Layer 8 of a small transformer language model trained on English Wikipedia (15 layers, counted from 0, width 64).
A neuron's activation on a vector x is GELU(gate . x) times (in . x), where the dot is the dot product.

Input weights of the MLP neurons that the questions are about. A number n stands for n times 0.001.
n4 gate: 26 195 -98 -78 -132 -86 60 -144 93 10 -46 -167 132 114 11 32 -38 38 249 -76 175 377 -2 29 94 -32 4 -76 87 -175 115 191 -46 92 61 67 -103 12 -169 -42 -60 74 -46 -158 77 -12 -44 62 -63 59 260 -179 -64 -205 -77 -83 91 -193 47 24 -123 48 -51 -29
n19 gate: -173 -73 101 -27 90 173 35 -9 -135 26 -106 156 46 59 142 -20 -53 -144 11 -28 -133 -90 -324 44 1 -15 -62 -16 -83 -27 49 131 -44 80 110 -254 -3 38 -75 -47 -429 256 78 -12 -2 -30 -186 -108 -46 55 -63 112 -121 -153 -88 -53 112 -118 -169 -119 -96 -10 51 182
n24 gate: -181 -242 -102 -141 43 -15 176 -154 31 19 -16 -102 -4 -118 -95 95 5 176 -66 -166 -212 115 196 104 291 -145 -136 -10 -3 193 -166 40 -5 -222 -30 13 19 212 3 -32 -162 -29 -28 -238 118 106 -35 92 -125 -83 -77 -88 -21 -83 -138 148 -17 134 143 -52 -25 -222 -166 53
n39 gate: -69 57 -36 -378 -32 -182 118 11 -83 59 -67 131 -158 -64 132 -16 28 40 68 89 -260 75 -16 190 107 196 -43 42 -48 49 50 -69 -128 74 -64 127 -46 -48 142 34 -79 -46 -265 -78 -241 -74 22 206 -67 83 -119 147 111 -25 -116 56 132 -116 193 100 60 -386 58 -55
n70 gate: 8 171 11 -93 111 -236 30 -63 18 -17 -53 151 -102 -29 -294 129 105 65 -64 -340 162 31 123 4 -18 22 -210 140 -77 -132 -76 -267 -133 14 -210 -93 -128 24 106 -65 10 -109 146 99 -74 63 144 -19 43 86 -153 256 69 61 51 20 127 -277 -154 -90 -142 9 -32 10
n76 gate: 84 -1 -21 -228 -98 -48 117 -217 -289 43 -59 190 -151 -42 -43 -63 108 -4 -210 -120 32 193 -48 72 135 -156 388 125 -214 18 -22 262 14 132 -49 111 10 215 219 -126 41 -76 31 -116 -31 26 -69 145 -50 56 -136 64 -63 -163 159 -60 -41 -67 127 110 207 -139 37 -1
n89 gate: -129 -10 -85 -242 -185 44 -174 116 -101 -90 33 89 -122 117 -23 33 -186 -88 36 -102 -20 54 -24 -221 -27 193 -59 108 -97 40 62 -78 -198 -111 53 46 -234 135 122 -376 -11 73 -30 116 -22 14 47 -30 111 -215 61 64 -119 -11 63 -24 94 35 -33 129 -34 179 48 110
n90 gate: 2 25 -62 17 85 -154 104 161 -53 -153 79 99 -60 10 161 -47 -20 60 67 65 21 88 127 -38 -57 16 228 141 90 -38 -267 -59 70 -239 19 -104 -66 -249 125 -70 -83 3 34 52 -10 285 31 -77 -116 1 70 -19 174 16 -485 -12 82 -116 -358 147 -228 -144 -71 -3
n96 gate: 45 226 16 -86 53 3 -129 0 -10 22 -78 -75 -51 98 46 113 89 -206 -86 119 -134 -60 -208 -94 -82 43 156 104 -272 2 43 -134 -32 -20 -50 -28 71 150 -134 -16 -259 55 -79 82 -201 -238 -112 -171 69 -104 -1 16 42 128 -248 31 -158 -174 -146 -133 -258 -70 45 192
n110 gate: -170 132 167 -90 -106 -38 -3 13 -39 -66 92 10 165 -161 -39 94 -108 233 106 4 -183 152 -132 -74 87 25 -148 277 244 8 -119 -128 -60 -152 -11 -194 -47 223 155 -121 -78 33 -139 108 179 -65 136 -8 30 73 63 -61 81 -231 248 69 -59 52 -48 10 -55 -110 229 96
n119 gate: 201 -48 130 -69 21 55 -70 257 249 -38 25 74 -33 -250 -142 -44 165 36 -16 8 93 -39 37 -26 -10 24 13 45 -126 27 10 174 228 6 -82 -29 -142 -81 -50 -37 94 -119 -111 22 365 88 -82 -158 218 204 -90 -67 243 -25 -149 -58 -90 -6 -34 -94 -84 -11 -50 88
n131 gate: 46 34 139 71 59 28 -150 83 194 3 -250 129 84 -148 273 69 -16 -405 -132 -136 73 -30 -128 -149 104 -45 -115 145 257 -102 -59 56 5 -190 0 -63 171 -7 -38 178 -170 -10 14 -1 -65 182 -1 123 -31 14 113 -81 -20 -80 129 137 135 93 72 -25 35 -35 12 -67
n133 gate: -253 154 -147 -123 93 -106 156 -104 -249 -70 56 125 -61 167 -92 -221 -56 161 -59 -94 -82 59 87 22 84 -68 -178 -56 -51 -47 33 259 -177 -102 -132 -104 19 106 101 -253 -17 215 -60 65 84 -81 -20 44 -417 -232 68 144 16 -8 -183 -128 60 66 -260 225 118 149 6 -258
n135 gate: -242 79 327 -145 78 137 2 -45 -45 7 -125 -256 140 44 -50 92 -35 -125 -197 -108 -82 -15 -139 -270 7 -44 -123 11 92 -134 170 7 22 -79 -319 -149 76 45 82 -112 -317 60 109 -28 -73 15 42 67 -104 9 -15 -285 104 -8 21 143 152 -47 -54 -188 -49 92 -127 21
n153 gate: -288 231 -102 -320 62 -107 65 -221 106 -31 -218 62 22 -133 -38 -81 49 -21 -181 66 52 262 48 -41 23 -15 -39 -48 -176 65 131 -96 -24 205 84 47 61 184 126 -295 62 77 25 138 -26 75 52 -100 -16 -64 39 -90 -274 24 -178 118 76 -60 -96 -103 292 192 -173 309
n168 gate: 88 -116 146 -247 142 25 142 37 -62 -36 -113 16 96 -199 72 95 -33 3 37 144 22 5 -128 60 328 -137 70 70 -72 -25 -287 111 -94 70 48 243 131 -86 -299 26 58 148 -122 -91 8 -20 98 -168 19 13 45 -23 -81 29 -145 146 -33 -19 153 144 -180 134 52 93
n174 gate: 65 -6 -89 78 10 -118 -209 -59 -61 -97 -62 -81 -282 122 -20 20 21 -78 175 91 -68 -135 -125 122 -24 207 64 166 -34 209 -145 6 130 96 134 -150 16 110 -60 -328 -96 71 -78 211 -8 98 -90 -285 -29 67 -15 -194 19 -195 -168 87 137 -152 56 63 -2 -33 -16 15
n176 gate: -12 83 20 -6 11 128 -64 -95 51 136 -104 71 -43 -35 -8 -132 52 -2 -21 -99 -224 -123 -182 134 -66 -142 75 -19 -12 144 -181 85 190 -135 -394 -133 -29 -221 -127 152 34 6 -240 -274 163 164 -90 -1 22 125 116 97 -27 -63 14 119 -103 41 -122 128 -106 -99 78 16
n4 in: -33 -100 -147 -156 -26 -134 267 -25 -75 0 64 -130 32 -31 55 -38 -10 163 37 -263 -92 139 -89 63 -41 -8 94 129 -155 -112 3 166 -106 -166 148 112 285 167 91 155 -87 -12 132 -78 402 -186 154 21 -94 -144 -18 12 -64 -157 -47 -175 -104 100 -10 57 122 -179 -161 -110
n19 in: -326 -178 14 -23 -29 -123 18 -68 171 -174 -398 -109 158 -56 -56 -235 69 -202 -67 -30 -207 129 -63 63 -133 -38 302 -81 -26 109 -139 -72 -21 37 -68 46 200 72 148 102 79 137 -24 -46 -132 -38 16 2 162 -96 -119 -17 -159 88 -67 -61 -148 25 43 -54 202 46 186 21
n24 in: 86 -66 14 -28 69 63 130 27 29 4 193 43 8 -147 -54 -105 -25 15 -225 41 80 -257 8 -24 -94 70 144 96 121 -88 -213 71 86 1 -161 47 277 -94 158 144 45 34 44 81 112 -120 -84 -177 -195 -144 29 135 -271 119 366 -123 55 21 148 -114 184 164 71 -240
n39 in: 20 92 -109 -154 -86 -274 96 22 90 -410 -89 41 302 -87 172 110 -19 117 206 -9 -2 68 -9 13 20 29 -22 39 17 272 2 9 -23 13 31 -142 -201 -169 -88 100 121 2 107 131 -142 -52 -115 -235 -63 -204 -15 97 -3 -122 -83 87 34 -249 -17 -30 79 66 164 87
n70 in: -25 48 126 -100 25 -81 -203 -31 167 54 111 65 211 69 133 -42 -56 -41 266 35 -167 66 92 -131 8 60 -63 282 -210 81 30 -106 -133 -197 -108 -81 -158 -120 -109 -112 180 88 -251 -44 82 153 -181 -71 -121 104 49 -135 -82 -125 -8 -134 47 -7 -49 213 -124 104 -143 -247
n76 in: -214 15 108 89 108 0 -36 212 81 -1 -176 -250 13 77 -195 119 250 -271 108 -217 -24 -9 5 -152 192 -68 -67 22 -118 31 2 -220 20 -91 99 29 323 -9 -206 -16 69 -94 -86 -103 75 72 -93 125 63 101 -188 90 -66 199 20 -188 -77 -164 44 -123 142 -22 33 251
n89 in: 29 -42 -57 109 -104 -48 88 -313 -89 309 84 -337 -44 87 7 -12 73 48 -92 -134 -21 210 164 8 -46 19 -107 91 47 175 -53 43 -7 -179 257 60 -24 -107 -14 26 23 12 34 32 -4 75 -79 29 -163 -199 134 -66 -74 111 -70 234 28 -19 -20 33 77 75 -136 -52
n90 in: 1 -15 19 101 -139 99 -27 114 252 10 53 -179 -93 -119 -39 94 71 -101 -78 88 67 -6 93 -102 -237 -96 -111 412 180 -38 86 -19 22 48 -22 -5 32 -68 35 65 -86 -130 -17 -58 -154 361 22 -83 44 37 66 -113 -68 -30 93 -92 68 -4 28 154 -90 46 281 112
n96 in: -99 -143 219 -24 -57 -28 -166 90 27 -172 -12 -182 225 -13 -88 -242 27 -292 126 96 11 157 92 -117 -88 156 -146 -7 -95 -117 145 -7 -100 -180 23 19 2 -57 35 -88 -12 18 -159 -56 -15 96 219 127 214 81 13 166 -42 21 5 -47 -5 -58 -107 56 -126 -79 -107 200
n110 in: 137 -267 -147 -31 162 -109 100 -236 -113 -129 -24 17 -84 -156 132 -129 -70 -124 -139 95 144 43 8 135 144 63 -241 91 111 104 -102 -176 -23 51 -54 45 72 33 -16 -118 107 -2 -12 -50 -48 -98 -350 33 32 8 77 -12 32 136 -37 -52 35 -127 -1 105 -71 -63 -102 -47
n119 in: 34 74 139 113 -88 -133 88 103 101 65 -14 -145 -111 -163 -221 112 -36 -129 40 29 76 -58 -37 -133 19 -264 -23 158 62 -71 15 46 -10 -88 -233 107 110 -73 -240 48 -235 -31 -21 -161 -24 150 227 24 -16 -56 13 73 -287 43 -24 10 112 -35 74 2 -163 -125 14 71
n131 in: -123 -105 199 -129 117 -10 86 -37 177 -46 52 -283 53 -60 -66 17 44 -109 -167 -12 -36 245 22 192 -6 -196 -7 101 -114 18 -97 -178 -43 -35 -132 117 20 -9 -50 -148 -11 -119 6 14 -19 347 138 -77 31 16 -3 28 -86 -88 -29 -64 109 226 158 -10 66 -78 -122 30
n133 in: 63 -73 -135 -4 -190 24 -88 135 156 169 39 271 -27 305 -11 -152 136 -281 50 -266 -88 -160 -154 13 70 -19 10 -203 -130 -71 -176 245 -112 17 -133 -286 -88 36 -113 -177 -10 -93 19 -183 79 42 137 -73 -95 249 77 -17 -50 -291 153 186 -140 134 280 -87 -197 -125 194 176
n135 in: 41 218 123 11 94 17 -45 -12 -34 -90 -31 13 -76 -82 -156 -72 71 -182 -42 -56 -25 -59 52 -199 -121 -103 51 -118 -213 -8 160 -87 66 7 53 -107 130 44 -9 -113 -140 -73 -64 297 150 -49 286 -54 275 -119 89 9 -6 -187 -93 -110 -91 -126 -36 -83 -35 27 -208 -11
n153 in: 13 -57 -161 -238 -290 112 -52 -35 -59 -194 156 -95 269 257 132 122 -120 166 74 25 244 50 -223 -28 15 8 -242 -78 -3 157 106 -19 -23 -87 -70 -136 9 42 -154 98 -74 -89 -118 283 -66 -27 -76 51 197 -137 80 35 -2 27 78 285 177 20 -147 -197 -36 145 -92 58
n168 in: 91 -192 71 60 10 -32 -4 27 -88 -53 55 -35 -106 95 127 -133 167 206 -103 4 -63 7 -16 67 -152 223 -72 141 120 -23 234 99 35 157 243 0 181 117 -84 175 19 295 272 -135 68 37 112 8 -14 -106 -52 -156 172 -170 33 35 -10 -174 56 11 93 62 204 264
n174 in: 250 -41 -75 -95 -66 126 -19 46 161 250 -163 44 -50 250 78 -245 -191 -61 -84 -17 13 -1 84 -233 -24 -22 130 -37 -75 -4 -33 -179 35 -56 -64 -4 190 68 -94 -96 -115 179 110 149 82 -235 -217 -31 117 58 150 -263 170 -90 -22 -15 -17 -35 -86 -248 36 34 -28 -89
n176 in: -92 44 -41 -126 116 46 -50 -67 -42 -55 -174 -33 25 -277 245 -27 53 103 66 32 -155 -82 175 -143 60 -62 22 6 16 169 -5 -56 128 -119 31 164 -130 -56 219 114 20 100 -153 -124 52 164 23 17 26 7 169 276 -31 -281 -18 -49 131 -86 -226 49 -179 -168 -70 -140

Each question shows a token from some text and the vector x that enters the MLP there. A number n stands for n times 0.01.

" An": 17 37 7 -63 92 -96 101 106 -156 -7 -114 -115 -122 24 -37 47 30 77 -71 -90 48 -31 -35 15 -45 -51 -78 59 -48 -59 48 11 37 -71 17 -38 4 -55 -91 39 220 157 -65 -45 69 -100 -20 -146 26 199 -114 25 196 58 69 -75 -16 -59 99 -39 37 -231 -335 156
The neuron with the highest activation: n76

".": -84 52 51 -114 -169 170 34 93 220 39 -209 -44 55 124 -25 -108 -91 -89 46 72 -163 -75 55 -114 -56 -19 -25 -47 -234 -109 -38 0 70 91 -14 89 28 -94 55 -95 -47 -121 -91 -5 92 -344 -175 -74 117 30 -82 83 13 -167 38 -94 -25 10 1 -142 52 0 15 -22
Which three neurons fire most, strongest first? n19, n96, n135

"avy": 25 76 -128 88 -123 -46 10 22 -122 149 107 52 -201 -46 -36 109 -59 -30 12 312 0 -178 68 -123 -250 25 -150 -23 154 -120 -139 19 -1 67 106 37 -6 -276 130 -43 82 -26 -77 138 -4 -118 46 -176 64 77 -52 136 -8 -109 67 -15 17 -124 107 -77 -30 13 -5 -120
Which two neurons fire most, strongest first? n19, n131

"20": 145 -14 -40 -36 12 -40 -238 28 44 35 -20 55 268 8 84 2 -62 -123 122 -32 171 -117 38 1 -34 -29 146 22 126 79 102 7 399 -144 37 55 15 2 51 44 180 -50 -191 -83 26 -7 144 59 -65 -25 12 -140 64 -119 107 142 -13 43 9 -156 -114 -51 8 79
The neuron with the highest activation: n176

" to": -138 -246 -34 -135 -46 89 61 -40 122 -57 -22 59 -18 60 151 188 -175 -6 158 -1 18 37 -67 31 67 96 -113 -124 -39 31 -96 -93 15 53 -69 3 150 7 80 -125 112 3 -19 -68 90 -345 137 -87 108 145 -104 -43 103 -44 119 124 67 48 -68 -72 61 -125 -77 81
The most active neuron and its activation: n110, at about 1.6

" $": -97 30 -40 -55 -117 133 -33 86 -31 58 30 -134 -145 150 44 136 136 34 -95 -80 -130 -102 99 -41 -26 29 -110 -27 -132 21 -4 65 257 -61 -13 160 39 101 191 -31 355 -13 -171 -62 90 -25 23 29 -101 48 32 68 -56 -101 61 61 -26 56 31 -3 118 -109 -23 153
The most active neuron and its activation: n76, at about 2.4

" in": 60 -18 -48 -14 6 18 -32 105 42 58 -127 -127 -109 63 -35 150 -67 -29 108 115 49 114 -64 -173 59 -40 -71 -258 -21 9 -126 -134 258 28 97 99 30 16 161 -11 74 -26 -26 15 287 -250 162 84 24 166 -82 -25 10 66 -108 4 17 87 -33 -37 -48 -187 -21 0
The most active neuron and its activation: n70, at about 0.29

"aval": 29 -29 -77 191 -103 55 -24 69 -55 107 14 48 -97 10 15 163 -3 -137 111 293 116 -4 36 -92 -251 -105 -51 -6 28 -60 -104 -56 -38 61 131 -28 -44 -133 263 60 146 72 -106 4 -134 -138 -55 -267 48 101 -1 110 4 -67 79 42 -65 2 114 -146 45 85 27 -37
The most active neuron and its activation: n4, at about 0.35

"02": 164 -69 193 -8 -202 46 -13 18 74 74 -23 50 46 47 90 96 85 -204 133 -62 56 -202 41 -86 -144 49 79 116 -101 -126 -68 -76 228 -26 -73 89 20 17 -122 -98 -114 -68 -62 -40 -6 -204 91 -52 99 -25 -153 -138 153 43 65 65 -77 4 -41 -98 -285 -18 -55 99
Which three neurons fire most, strongest first? n96, n119, n135

" ": -61 19 53 -17 78 76 -65 72 -4 -140 66 -49 -103 18 26 36 75 22 -42 -64 -8 -27 101 113 -56 -26 272 -199 -138 6 -52 9 52 131 279 31 -176 -155 76 14 221 -103 55 56 38 261 -48 -63 -11 58 -89 30 -73 -22 -10 -49 -167 169 -67 -43 142 45 148 -10
The neuron with the highest activation: n76

",": -37 45 -20 -84 74 34 -8 223 27 52 -1 35 -111 -29 87 -121 -72 -129 4 272 -29 -203 -141 -209 -111 82 81 -78 -146 -44 -14 -50 -24 32 -58 -41 80 50 -151 123 115 10 -79 -7 225 -302 -23 32 -22 0 -17 7 51 132 84 14 -125 -28 114 92 -60 102 58 137
Which three neurons fire most, strongest first? n96, n168, n131

"od": 110 -144 177 51 -186 141 -118 64 -5 65 -146 -126 -5 69 107 104 -59 55 29 102 -115 99 -125 13 38 -110 -157 -136 44 -50 101 54 -106 -35 -17 20 -79 50 -191 -14 -118 -74 -98 154 -38 124 55 -10 184 52 -44 -53 -33 -90 -28 -114 -62 277 95 -106 -111 83 -163 -35
The neuron with the highest activation: n131

" Cor": -8 74 134 89 -100 19 26 122 -21 30 -72 -171 112 3 -131 114 0 114 30 74 55 73 -60 157 -46 65 -96 -165 -130 25 73 67 16 -133 -89 10 -195 -86 34 22 274 135 -98 -16 120 -233 141 37 -38 -7 40 -28 147 8 72 -72 78 166 12 162 93 1 -176 -34
The most active neuron and its activation: n4, at about 0.54

" return": -91 -174 -34 116 -2 162 212 90 -1 -75 -40 -37 -41 132 80 208 8 -126 119 49 -163 -65 -181 0 -135 15 -32 -49 -38 -2 -58 -79 137 -38 -21 96 21 -61 50 12 -24 22 -142 -120 -5 -115 22 17 186 72 -266 91 35 -41 93 77 28 66 -146 -62 49 79 -79 250
Which two neurons fire most, strongest first? n19, n96

"as": -17 -14 36 124 -224 -172 -66 281 6 40 -140 2 362 -43 -35 84 -13 19 -132 17 74 172 66 -20 -135 -98 12 -35 -15 18 46 -36 3 -110 122 47 -16 117 -87 -50 47 -104 -1 32 72 -89 -133 -108 -122 83 60 -6 -105 16 139 2 50 -26 109 7 -127 22 -116 -70
Which two neurons fire most, strongest first? n4, n131

"her": 111 -177 114 205 12 122 18 172 212 -73 -31 22 165 103 108 93 -263 -117 -58 154 -143 47 -3 77 -25 -109 2 -116 146 35 -168 -197 12 -27 43 98 -57 -178 137 98 -44 -63 75 132 -39 -68 -10 16 75 -7 -72 -26 7 -5 -3 107 -46 14 58 137 -26 25 -54 60
The most active neuron and its activation: n131, at about 1.4

"hip": -81 -154 26 132 -16 -123 52 241 76 -121 16 -8 34 55 -63 260 -87 67 19 36 -141 73 151 -104 44 16 -103 77 79 18 -38 -70 99 -163 -113 103 -54 -164 -4 24 98 -60 42 -55 176 -186 -26 -106 -28 18 -115 -19 -58 -48 227 49 -80 71 122 57 37 -1 30 93
The neuron with the highest activation: n24

" head": -39 -101 -72 118 12 115 21 56 160 38 -141 -8 99 -182 -94 167 61 -135 -148 211 -111 -5 -40 17 -38 -24 77 -161 14 -206 39 -155 207 40 -65 91 63 -150 -38 18 -70 54 -39 -27 -29 -156 -49 -154 0 180 -140 193 20 -62 -44 82 79 47 -36 44 18 143 -104 115
The neuron with the highest activation: n19

"rew": 46 -70 -35 160 -65 164 -131 114 -69 -11 6 132 -116 59 190 251 22 14 34 45 44 39 75 -4 48 -50 -111 18 23 -12 -83 -124 162 37 -18 119 -246 -53 41 -126 -22 23 146 217 -18 40 -137 -163 21 15 111 256 -81 105 134 49 -66 153 -9 -96 -9 27 -46 -37
Which two neurons fire most, strongest first? n168, n4

"'": -92 -118 0 23 -191 54 161 142 64 -192 -53 -10 -148 -135 -26 169 -297 130 -35 -48 155 -31 6 -156 -27 65 -72 -24 100 -118 0 -80 96 11 -114 -112 -27 -74 42 27 144 -25 -111 8 79 42 -112 185 75 37 -122 136 45 164 59 71 -22 -21 25 -102 91 120 -115 -61
The neuron with the highest activation: n133